Layer 9 of a small transformer language model trained on English Wikipedia (15 layers, counted from 0, width 64).
A neuron's activation on a vector x is GELU(weights . x + bias), where the dot is the dot product.

Input weights of the MLP neurons that the questions are about. A number n stands for (n - 500) times 0.0026.
n6 (bias -0.013): 308,441,317,568,455,610,500,310,551,535,683,328,462,304,329,225,379,552,298,291,542,698,347,493,593,539,503,608,513,509,596,536,443,379,591,637,284,595,531,544,531,339,377,375,399,622,557,460,448,512,448,395,372,710,584,466,340,243,395,392,504,455,616,443
n20 (bias -0.013): 711,345,541,506,692,313,443,760,369,518,841,450,532,644,654,660,518,495,479,423,460,434,309,551,647,486,504,443,559,659,658,546,688,529,503,680,376,472,305,317,395,408,395,544,715,362,473,498,499,458,537,669,599,357,592,341,646,693,576,629,531,696,323,361
n27 (bias -0.022): 454,574,587,368,375,498,377,269,680,322,654,543,691,538,327,369,711,575,570,652,774,661,315,549,301,540,404,663,805,684,693,397,617,613,548,894,359,572,382,463,107,544,591,174,575,182,516,511,324,363,415,437,698,427,299,585,389,582,445,424,645,496,556,579
n29 (bias -0.007): 319,660,369,579,513,556,504,513,488,315,434,499,671,557,212,434,466,520,703,517,638,326,721,292,375,408,534,865,713,555,679,494,381,334,313,543,367,423,258,451,517,516,590,354,434,234,614,608,440,445,545,658,433,630,253,530,656,564,346,583,469,642,399,375
n30 (bias -0.021): 384,433,564,310,454,465,648,560,736,537,504,632,763,520,546,625,442,619,421,634,568,238,601,467,376,469,637,561,559,608,403,567,688,313,593,384,596,718,326,425,289,562,610,584,518,482,298,395,451,311,682,471,767,476,473,401,497,466,659,284,400,660,277,535
n35 (bias -0.026): 562,447,595,364,393,457,584,482,556,338,505,718,535,345,438,437,372,446,229,397,753,368,347,360,472,716,339,453,657,449,376,574,549,746,467,509,545,391,318,391,600,543,571,568,459,663,607,403,588,259,466,403,688,620,456,381,477,321,496,465,381,439,413,639
n36 (bias -0.027): 334,503,493,331,621,207,367,394,702,221,623,308,550,252,472,595,462,449,769,421,426,571,413,423,535,511,427,642,613,558,657,445,500,589,391,675,489,693,196,477,322,608,714,424,727,221,459,490,509,441,331,651,594,804,747,420,587,341,444,419,638,461,263,533
n38 (bias -0.021): 525,425,542,266,614,655,531,474,491,416,506,391,394,588,534,445,432,471,520,642,397,232,426,634,400,640,607,308,918,682,428,316,571,733,663,782,548,588,418,620,613,294,257,486,710,298,476,576,509,422,581,493,549,626,590,406,241,662,432,459,381,720,401,510
n40 (bias -0.036): 327,620,725,702,499,553,715,584,377,413,608,612,468,368,592,534,431,469,688,501,333,442,408,375,409,489,552,701,637,447,229,454,561,688,632,438,561,522,416,524,889,423,670,667,363,591,736,543,430,189,491,541,513,348,449,234,535,404,538,624,342,335,380,334
n43 (bias -0.055): 357,477,479,510,454,643,481,577,732,436,447,388,599,583,426,551,428,389,629,625,360,534,295,575,647,658,207,448,472,554,430,120,559,418,592,516,325,647,216,513,382,405,570,539,565,430,628,568,427,316,416,602,470,633,536,278,732,567,379,631,394,419,417,285
n44 (bias 0.001): 327,567,477,409,526,327,490,590,609,714,143,322,405,513,685,323,599,511,534,398,492,375,295,687,442,464,254,736,495,479,463,442,337,583,656,442,416,678,579,303,482,422,272,444,544,603,567,621,598,646,359,466,526,419,378,702,467,615,278,434,434,675,460,586
n46 (bias -0.018): 510,606,564,409,474,341,395,579,418,308,279,607,610,706,641,481,260,428,323,336,637,388,535,401,463,412,283,691,227,389,223,577,354,468,253,734,840,539,601,537,560,616,450,613,494,383,521,584,671,461,396,581,724,451,407,397,478,490,341,468,513,662,387,523
n49 (bias -0.031): 545,429,449,364,365,428,355,298,413,330,355,403,416,419,220,458,565,530,325,228,281,431,613,475,644,465,415,604,422,520,463,404,490,544,584,391,726,287,751,468,631,436,619,416,583,572,605,466,502,511,572,376,480,570,522,442,553,563,375,615,460,577,503,367
n50 (bias 0.000): 484,403,292,411,664,476,247,478,429,647,345,500,698,717,476,591,539,426,383,597,316,506,381,543,570,614,573,467,482,590,410,290,398,532,462,618,529,797,557,517,264,485,408,585,690,386,602,627,612,443,596,538,851,180,469,473,259,557,220,533,476,412,558,577
n52 (bias -0.027): 661,577,478,503,496,503,485,478,347,483,483,504,432,527,608,355,507,507,386,575,645,259,336,295,652,392,396,630,520,299,345,423,571,412,495,710,425,502,301,388,445,255,566,484,787,483,444,726,424,370,334,688,419,524,789,453,471,569,486,392,267,518,516,434
n56 (bias -0.005): 784,569,353,538,413,423,559,417,518,281,425,618,341,426,396,264,691,510,757,557,454,681,587,536,499,607,165,508,429,582,408,451,571,679,431,381,668,423,467,380,434,650,626,596,651,367,478,667,352,512,267,326,565,538,509,328,570,478,440,412,561,415,430,433
n64 (bias 0.003): 436,499,427,624,418,554,413,263,396,398,675,435,517,474,335,418,461,414,461,445,472,785,379,264,523,476,392,629,599,439,512,379,389,650,382,463,566,407,473,395,673,849,557,516,606,558,275,567,425,658,366,444,655,612,616,665,319,614,272,433,582,575,261,459
n66 (bias -0.021): 457,803,552,517,374,484,521,550,433,415,442,606,635,579,301,451,386,452,530,315,502,602,595,428,606,578,279,520,307,591,367,561,409,575,607,590,496,309,643,254,462,664,497,497,643,659,606,514,211,588,439,351,395,596,417,515,339,514,592,581,389,469,557,492
n77 (bias -0.011): 594,525,787,554,299,465,461,381,188,405,550,602,566,543,342,489,498,497,546,700,448,306,463,334,532,578,543,399,732,504,493,501,429,533,556,525,436,551,662,402,489,278,655,296,820,585,547,431,605,545,392,516,596,506,586,693,484,403,615,581,441,577,445,485
n82 (bias -0.042): 472,446,680,493,646,398,464,816,387,409,367,504,659,535,695,402,569,473,288,591,322,386,114,283,573,486,397,724,570,543,429,525,701,646,539,435,680,475,468,666,773,335,433,583,723,503,577,699,782,609,550,610,505,529,335,560,441,492,419,354,291,268,652,513
n86 (bias -0.040): 324,608,727,225,851,189,266,574,494,596,404,268,335,240,525,524,469,587,600,775,672,449,257,300,949,646,661,351,566,638,319,779,650,344,825,707,230,443,667,747,424,518,452,419,447,314,305,294,361,498,436,528,592,371,571,430,277,480,538,697,270,572,732,577
n88 (bias 0.007): 435,550,460,352,547,539,238,533,583,385,426,718,519,398,528,394,417,477,571,345,609,495,452,405,581,306,532,692,438,678,572,497,217,382,487,575,205,309,746,611,394,628,698,292,532,246,580,683,432,514,555,483,546,390,588,601,503,660,409,526,491,434,659,513
n89 (bias -0.042): 623,843,605,560,540,354,583,632,559,402,301,549,492,580,525,534,355,363,162,476,658,352,512,468,673,566,512,725,348,623,287,388,454,706,401,582,676,414,331,545,672,427,343,776,544,572,490,548,325,478,535,817,521,352,526,375,253,536,611,547,435,434,384,655
n91 (bias -0.056): 811,621,456,243,728,595,735,372,623,544,448,447,493,354,588,391,546,516,489,277,650,544,353,541,386,505,515,710,339,521,442,511,369,720,339,646,711,933,300,335,365,446,743,252,511,350,685,558,482,519,327,521,705,687,686,105,501,611,143,392,588,405,397,611
n100 (bias -0.009): 700,689,596,313,708,275,586,439,654,452,409,833,645,425,319,520,590,641,620,454,552,464,475,481,311,353,568,556,434,510,493,417,513,533,494,806,718,570,554,507,680,413,476,558,391,644,481,393,554,246,477,270,474,377,515,433,591,432,643,677,599,605,503,367
n109 (bias -0.013): 553,624,469,466,427,386,613,403,572,300,460,440,555,728,446,521,557,559,536,613,710,664,449,370,567,659,372,570,793,469,373,418,410,387,463,599,536,391,382,512,450,148,454,418,585,462,358,373,438,496,455,516,523,382,779,544,198,387,663,500,459,567,545,398
n110 (bias -0.024): 568,531,554,319,534,594,436,647,496,300,440,612,561,530,816,460,392,329,392,489,503,558,335,611,676,516,433,488,644,574,476,486,544,701,378,326,287,523,678,429,418,688,551,419,426,682,743,669,499,512,662,151,442,239,634,216,409,454,514,552,421,478,470,534
n113 (bias -0.011): 439,747,576,361,350,235,577,734,432,572,430,643,697,648,476,372,359,520,455,566,449,273,655,467,464,382,496,589,568,558,164,493,491,493,716,557,586,303,503,521,457,468,436,394,511,724,510,534,396,336,446,506,476,194,676,594,390,445,492,649,324,519,443,490
n114 (bias -0.019): 701,519,623,415,455,464,440,511,565,696,561,530,438,466,537,462,576,482,271,478,677,663,335,770,516,469,521,566,298,385,492,975,447,492,344,323,424,490,594,418,499,279,301,233,463,500,407,550,587,545,450,643,566,477,425,689,446,674,471,392,374,416,362,491
n117 (bias -0.012): 318,631,500,288,357,228,727,350,551,653,413,336,632,329,677,447,563,611,636,892,490,439,525,617,205,587,299,684,667,457,351,473,783,294,248,382,483,524,714,384,554,483,677,462,603,699,511,544,336,291,383,380,462,514,404,320,459,436,283,473,565,278,646,452
n123 (bias 0.006): 189,554,535,456,524,604,642,599,558,343,590,436,338,469,601,646,497,438,408,495,419,570,454,504,462,432,566,331,484,747,685,610,585,370,274,518,351,549,544,731,549,247,306,338,665,507,383,608,502,625,478,335,409,440,545,387,338,237,559,356,472,439,587,547

Each question shows a token from some text and the vector x that enters the MLP there. A number n stands for (n - 500) times 0.0077.

"3": 540,339,451,354,243,598,587,487,459,602,606,539,517,571,648,492,635,360,514,564,752,397,648,555,432,216,519,265,411,382,623,573,571,493,595,415,565,575,453,651,558,608,442,785,497,299,621,517,704,688,527,542,332,497,560,642,561,545,589,560,578,604,493,576
Which neuron fires most, and how strongly? n30, at about 0.52

"og": 567,330,476,338,497,453,651,501,483,603,391,627,398,679,591,668,639,489,447,504,714,628,464,564,457,199,665,322,505,294,595,451,570,640,547,413,621,541,478,696,459,502,579,713,368,490,506,455,681,639,633,454,435,544,575,461,587,349,413,594,631,544,679,614
Which neuron lights up most? n100

" as": 707,461,385,526,252,580,591,329,380,388,472,449,492,458,397,488,475,467,454,586,541,551,605,632,399,210,485,297,498,349,615,375,547,595,691,579,400,481,476,498,523,547,518,576,339,202,606,596,520,526,673,616,365,551,624,647,494,455,703,451,621,303,550,676
Which two neurons fire most, strongest first? n27, n56

" College": 608,398,385,710,135,556,502,401,500,565,496,366,483,635,390,605,576,396,388,620,489,674,608,554,575,299,498,270,515,210,473,578,399,561,605,488,450,439,520,622,548,510,633,581,353,408,612,589,610,613,668,528,339,637,489,517,526,483,729,543,582,350,397,625
Which neuron fires most, and how strongly? n114, at about 0.77

" fe": 606,392,472,543,333,488,532,262,428,651,457,317,459,680,609,477,471,452,383,571,649,479,628,463,370,373,574,289,441,253,585,602,640,728,545,367,464,619,542,398,482,531,459,626,459,410,606,437,582,692,611,522,424,733,532,587,476,312,476,468,701,465,349,717
Which two neurons fire most, strongest first? n114, n64

"\n": 549,503,325,656,203,495,471,414,418,654,595,363,553,584,435,616,548,446,407,459,572,753,607,572,536,281,551,333,429,236,436,505,597,603,509,500,457,385,502,540,435,594,373,651,528,244,677,579,556,626,600,526,419,704,528,558,514,421,682,685,424,566,667,579
Which neuron fires most, and how strongly? n66, at about 1.7

"are": 639,363,421,488,380,396,591,504,416,635,444,452,485,658,519,592,649,490,489,609,691,459,548,491,384,139,559,328,500,279,637,580,668,596,503,368,522,443,457,686,611,666,578,624,269,420,546,466,488,544,513,549,311,722,490,486,457,528,621,621,720,493,579,528
Which neuron lights up most? n100

"and": 562,428,415,502,500,499,631,582,557,565,382,510,429,606,473,618,589,462,504,565,731,661,579,533,495,118,446,290,589,298,532,485,600,609,546,578,556,383,553,634,384,546,533,771,339,436,534,454,728,617,491,437,366,561,459,590,650,466,544,570,580,497,767,626
Which neuron lights up most? n100

"-": 470,319,479,562,269,399,471,476,441,657,610,474,663,592,466,491,566,506,477,511,610,456,574,576,453,175,630,566,405,217,445,461,585,557,464,451,490,533,474,658,396,588,563,688,418,288,625,599,670,557,637,608,358,645,457,612,394,367,527,719,664,538,627,654
Which two neurons fire most, strongest first? n29, n46

"rit": 480,492,430,461,411,587,471,608,400,516,474,600,350,590,513,499,601,454,397,577,591,559,490,543,426,229,541,241,373,327,455,505,506,577,632,565,516,537,467,615,347,628,595,823,282,349,588,505,762,612,454,559,583,736,651,600,506,490,382,522,761,480,717,564
Which neuron fires most, and how strongly? n46, at about 2.3

" (w": 588,592,259,545,285,380,603,422,383,573,490,276,600,705,545,598,392,410,507,553,648,667,440,523,388,341,521,348,343,275,477,437,523,567,620,509,508,516,373,455,423,524,464,563,441,359,675,500,680,626,596,512,350,569,430,667,567,343,798,535,637,450,447,711
Which neuron lights up most? n109

"s": 633,402,491,534,439,489,712,304,352,649,516,385,489,696,548,600,456,578,568,532,571,419,654,588,414,221,630,313,545,329,553,558,571,566,516,611,598,430,433,417,670,629,536,671,431,370,686,521,448,603,702,503,371,478,429,494,515,309,737,569,736,451,522,628
Which neuron lights up most? n100

"ed": 637,532,281,563,319,511,543,442,327,587,417,446,412,490,602,474,622,366,369,585,581,675,655,404,518,251,583,478,493,311,547,553,475,604,544,423,553,422,509,590,657,679,609,728,451,175,677,427,574,536,599,653,414,547,610,472,390,411,694,531,709,456,515,471
Which neuron fires most, and how strongly? n89, at about 1.8

" that": 718,485,422,462,246,516,694,354,287,490,474,426,583,580,524,438,541,561,461,648,596,664,618,566,570,169,555,377,472,294,454,377,646,576,683,379,470,493,600,474,594,497,612,613,391,434,577,640,464,452,645,659,318,613,583,552,435,411,575,611,622,464,524,570
Which neuron fires most, and how strongly? n52, at about 1.5

" the": 605,308,486,537,276,468,544,359,447,593,575,428,534,460,508,515,500,480,327,512,650,541,629,503,483,152,501,408,424,267,404,394,569,602,588,496,421,517,557,670,518,601,648,437,384,336,559,649,700,514,629,610,316,496,713,542,471,386,621,684,699,445,522,580
Which two neurons fire most, strongest first? n88, n49

" is": 523,556,338,618,167,428,576,279,425,562,449,459,466,472,433,549,428,407,428,507,619,601,711,623,486,219,528,267,440,366,470,482,501,660,530,557,518,383,515,549,614,590,452,529,496,262,535,665,567,540,650,630,316,541,483,542,391,401,736,493,695,393,576,638
Which neuron lights up most? n89

"ame": 569,435,407,557,329,514,608,373,547,532,384,430,465,562,603,620,654,397,477,548,576,584,572,559,226,112,501,179,516,376,519,638,633,628,468,371,484,480,613,568,400,551,551,795,356,431,548,482,596,609,585,534,492,544,502,507,594,560,559,447,516,521,467,816
Which neuron fires most, and how strongly? n30, at about 1

"ith": 561,455,318,409,302,449,576,514,265,593,385,583,475,582,479,689,592,534,438,618,550,526,531,584,367,71,496,422,581,360,495,416,553,519,650,399,503,435,563,737,436,537,479,633,331,390,545,540,501,556,590,491,390,508,520,453,450,530,748,719,644,575,557,632
Which two neurons fire most, strongest first? n113, n100

" h": 547,425,323,366,214,526,507,445,435,656,425,436,523,601,537,356,485,400,494,534,640,449,625,616,459,253,423,313,472,308,576,421,544,601,680,467,317,439,609,506,373,432,501,575,461,455,604,517,667,633,623,518,372,696,614,543,412,333,495,540,710,391,349,801
The three highest activations, in order: n6, n44, n110

"c": 632,337,422,488,387,498,650,286,481,537,424,457,323,719,615,521,745,446,512,538,607,558,584,507,446,344,422,381,478,422,557,682,453,616,479,575,517,588,458,489,455,484,435,693,389,542,656,433,696,549,522,524,513,714,691,568,384,373,371,803,777,558,514,766
Which neuron lights up most? n91

"z": 617,454,284,578,405,465,571,327,544,567,459,403,251,540,435,498,508,294,408,593,606,662,653,639,591,203,456,325,488,443,548,510,422,628,585,462,516,507,455,550,323,424,582,694,523,319,606,423,711,662,452,408,453,683,485,475,595,503,663,744,674,509,553,533
Which two neurons fire most, strongest first? n56, n49

"es": 718,443,318,683,356,497,544,391,576,611,510,437,376,659,536,639,452,508,430,528,627,597,646,609,467,242,558,401,437,330,558,528,545,617,617,373,465,391,457,484,480,382,496,690,387,214,493,434,652,606,552,551,629,542,490,356,602,535,813,527,678,385,712,521
Which neuron lights up most? n114

" a": 626,257,406,566,233,416,542,404,362,523,641,467,560,551,551,423,429,497,351,538,607,408,693,616,495,207,484,439,401,373,509,445,587,602,638,514,375,382,534,614,520,603,575,470,327,314,640,631,613,514,545,497,369,697,640,546,328,430,662,618,705,485,422,663
The three highest activations, in order: n6, n49, n88

"ing": 663,368,403,421,347,494,419,450,442,555,292,451,493,487,503,436,668,529,384,618,740,558,557,419,514,185,545,409,590,261,680,579,601,615,568,521,548,513,519,584,635,582,558,721,358,324,651,358,639,588,561,509,479,548,611,494,597,405,562,581,705,475,546,649
Which neuron fires most, and how strongly? n100, at about 1.4

" made": 702,528,521,591,386,450,654,497,356,455,598,350,547,500,508,547,552,478,342,650,599,473,515,498,528,223,694,344,475,290,513,436,520,660,577,465,468,382,496,626,621,529,431,629,349,241,679,519,624,519,626,642,349,600,550,588,382,403,741,537,700,442,515,620
Which neuron fires most, and how strongly? n89, at about 3.2

"'s": 610,359,348,692,231,448,445,439,505,572,479,534,624,577,559,637,470,392,468,468,595,644,642,464,530,190,459,210,390,332,448,458,530,584,576,531,473,383,665,591,548,501,569,800,446,384,544,536,610,504,663,548,446,450,639,527,443,433,780,482,721,476,554,599
Which neuron lights up most? n46

"ar": 515,353,381,517,427,511,373,592,432,512,415,483,320,457,387,625,547,402,395,502,517,455,612,511,389,139,560,429,547,316,547,538,567,601,619,460,313,606,487,685,409,605,595,775,385,301,478,513,710,660,555,605,394,418,503,686,554,506,690,669,630,541,535,602
Which neuron fires most, and how strongly? n88, at about 1.1

"e,": 550,359,253,733,266,432,541,380,362,571,524,375,580,757,674,445,500,448,498,686,596,601,648,519,520,183,592,399,425,347,532,536,502,627,590,493,423,418,417,541,568,591,455,593,393,341,628,596,473,546,553,568,462,628,616,505,529,435,662,470,574,413,713,660
Which neuron fires most, and how strongly? n52, at about 0.49

" Br": 628,433,415,650,269,474,575,451,466,590,447,419,367,654,557,617,609,502,380,529,504,507,637,634,453,284,499,398,396,265,514,450,487,614,711,433,302,612,568,425,480,507,509,508,452,542,502,520,763,722,641,526,404,654,658,671,575,268,576,658,616,549,558,647
Which two neurons fire most, strongest first? n44, n77

" D": 549,374,352,466,324,566,517,609,521,731,573,493,438,530,494,405,532,571,425,542,582,490,575,551,434,217,542,281,313,342,400,415,568,555,635,569,437,370,514,561,395,537,581,723,514,433,587,520,728,768,645,547,549,670,559,728,419,304,520,698,625,453,604,583
Which neuron lights up most? n6

" well": 557,503,426,660,190,435,530,346,376,533,645,435,426,498,570,478,406,443,380,702,530,379,551,637,341,248,446,406,446,307,417,590,669,638,678,601,558,359,510,591,528,540,545,542,333,456,687,622,532,474,575,465,406,732,569,467,386,360,662,581,719,570,466,580
Which neuron lights up most? n40

"ove": 534,296,235,482,412,513,559,519,411,671,468,490,496,695,534,534,454,464,515,774,650,485,481,639,298,148,593,427,506,300,578,505,689,547,552,401,589,424,498,571,663,724,527,712,362,480,463,558,494,580,519,486,492,531,663,490,530,445,659,533,649,517,562,666
Which neuron fires most, and how strongly? n30, at about 1.3

"ach": 427,336,439,372,299,465,413,575,513,685,445,447,439,408,456,536,729,486,484,537,628,586,538,673,465,216,412,340,595,344,537,520,439,633,688,425,442,506,574,545,508,466,594,852,345,461,477,355,682,665,575,529,494,636,651,526,429,377,606,579,691,463,623,601
The three highest activations, in order: n44, n6, n86

"ord": 475,436,365,456,404,618,516,499,490,717,340,482,473,668,511,640,509,489,421,593,683,639,672,528,576,143,485,294,533,300,524,460,687,522,620,396,466,581,485,645,391,415,655,790,457,466,480,346,711,524,529,485,435,525,575,513,614,445,615,633,601,491,690,567
Which neuron lights up most? n30

"s,": 742,318,249,777,217,462,536,229,446,580,499,423,452,700,501,649,588,451,427,595,494,657,668,546,364,250,552,481,402,392,389,538,422,570,576,539,395,463,521,581,495,624,465,593,432,345,615,536,543,619,505,549,347,451,536,538,596,470,684,636,654,448,527,617
Which neuron fires most, and how strongly? n56, at about 1.1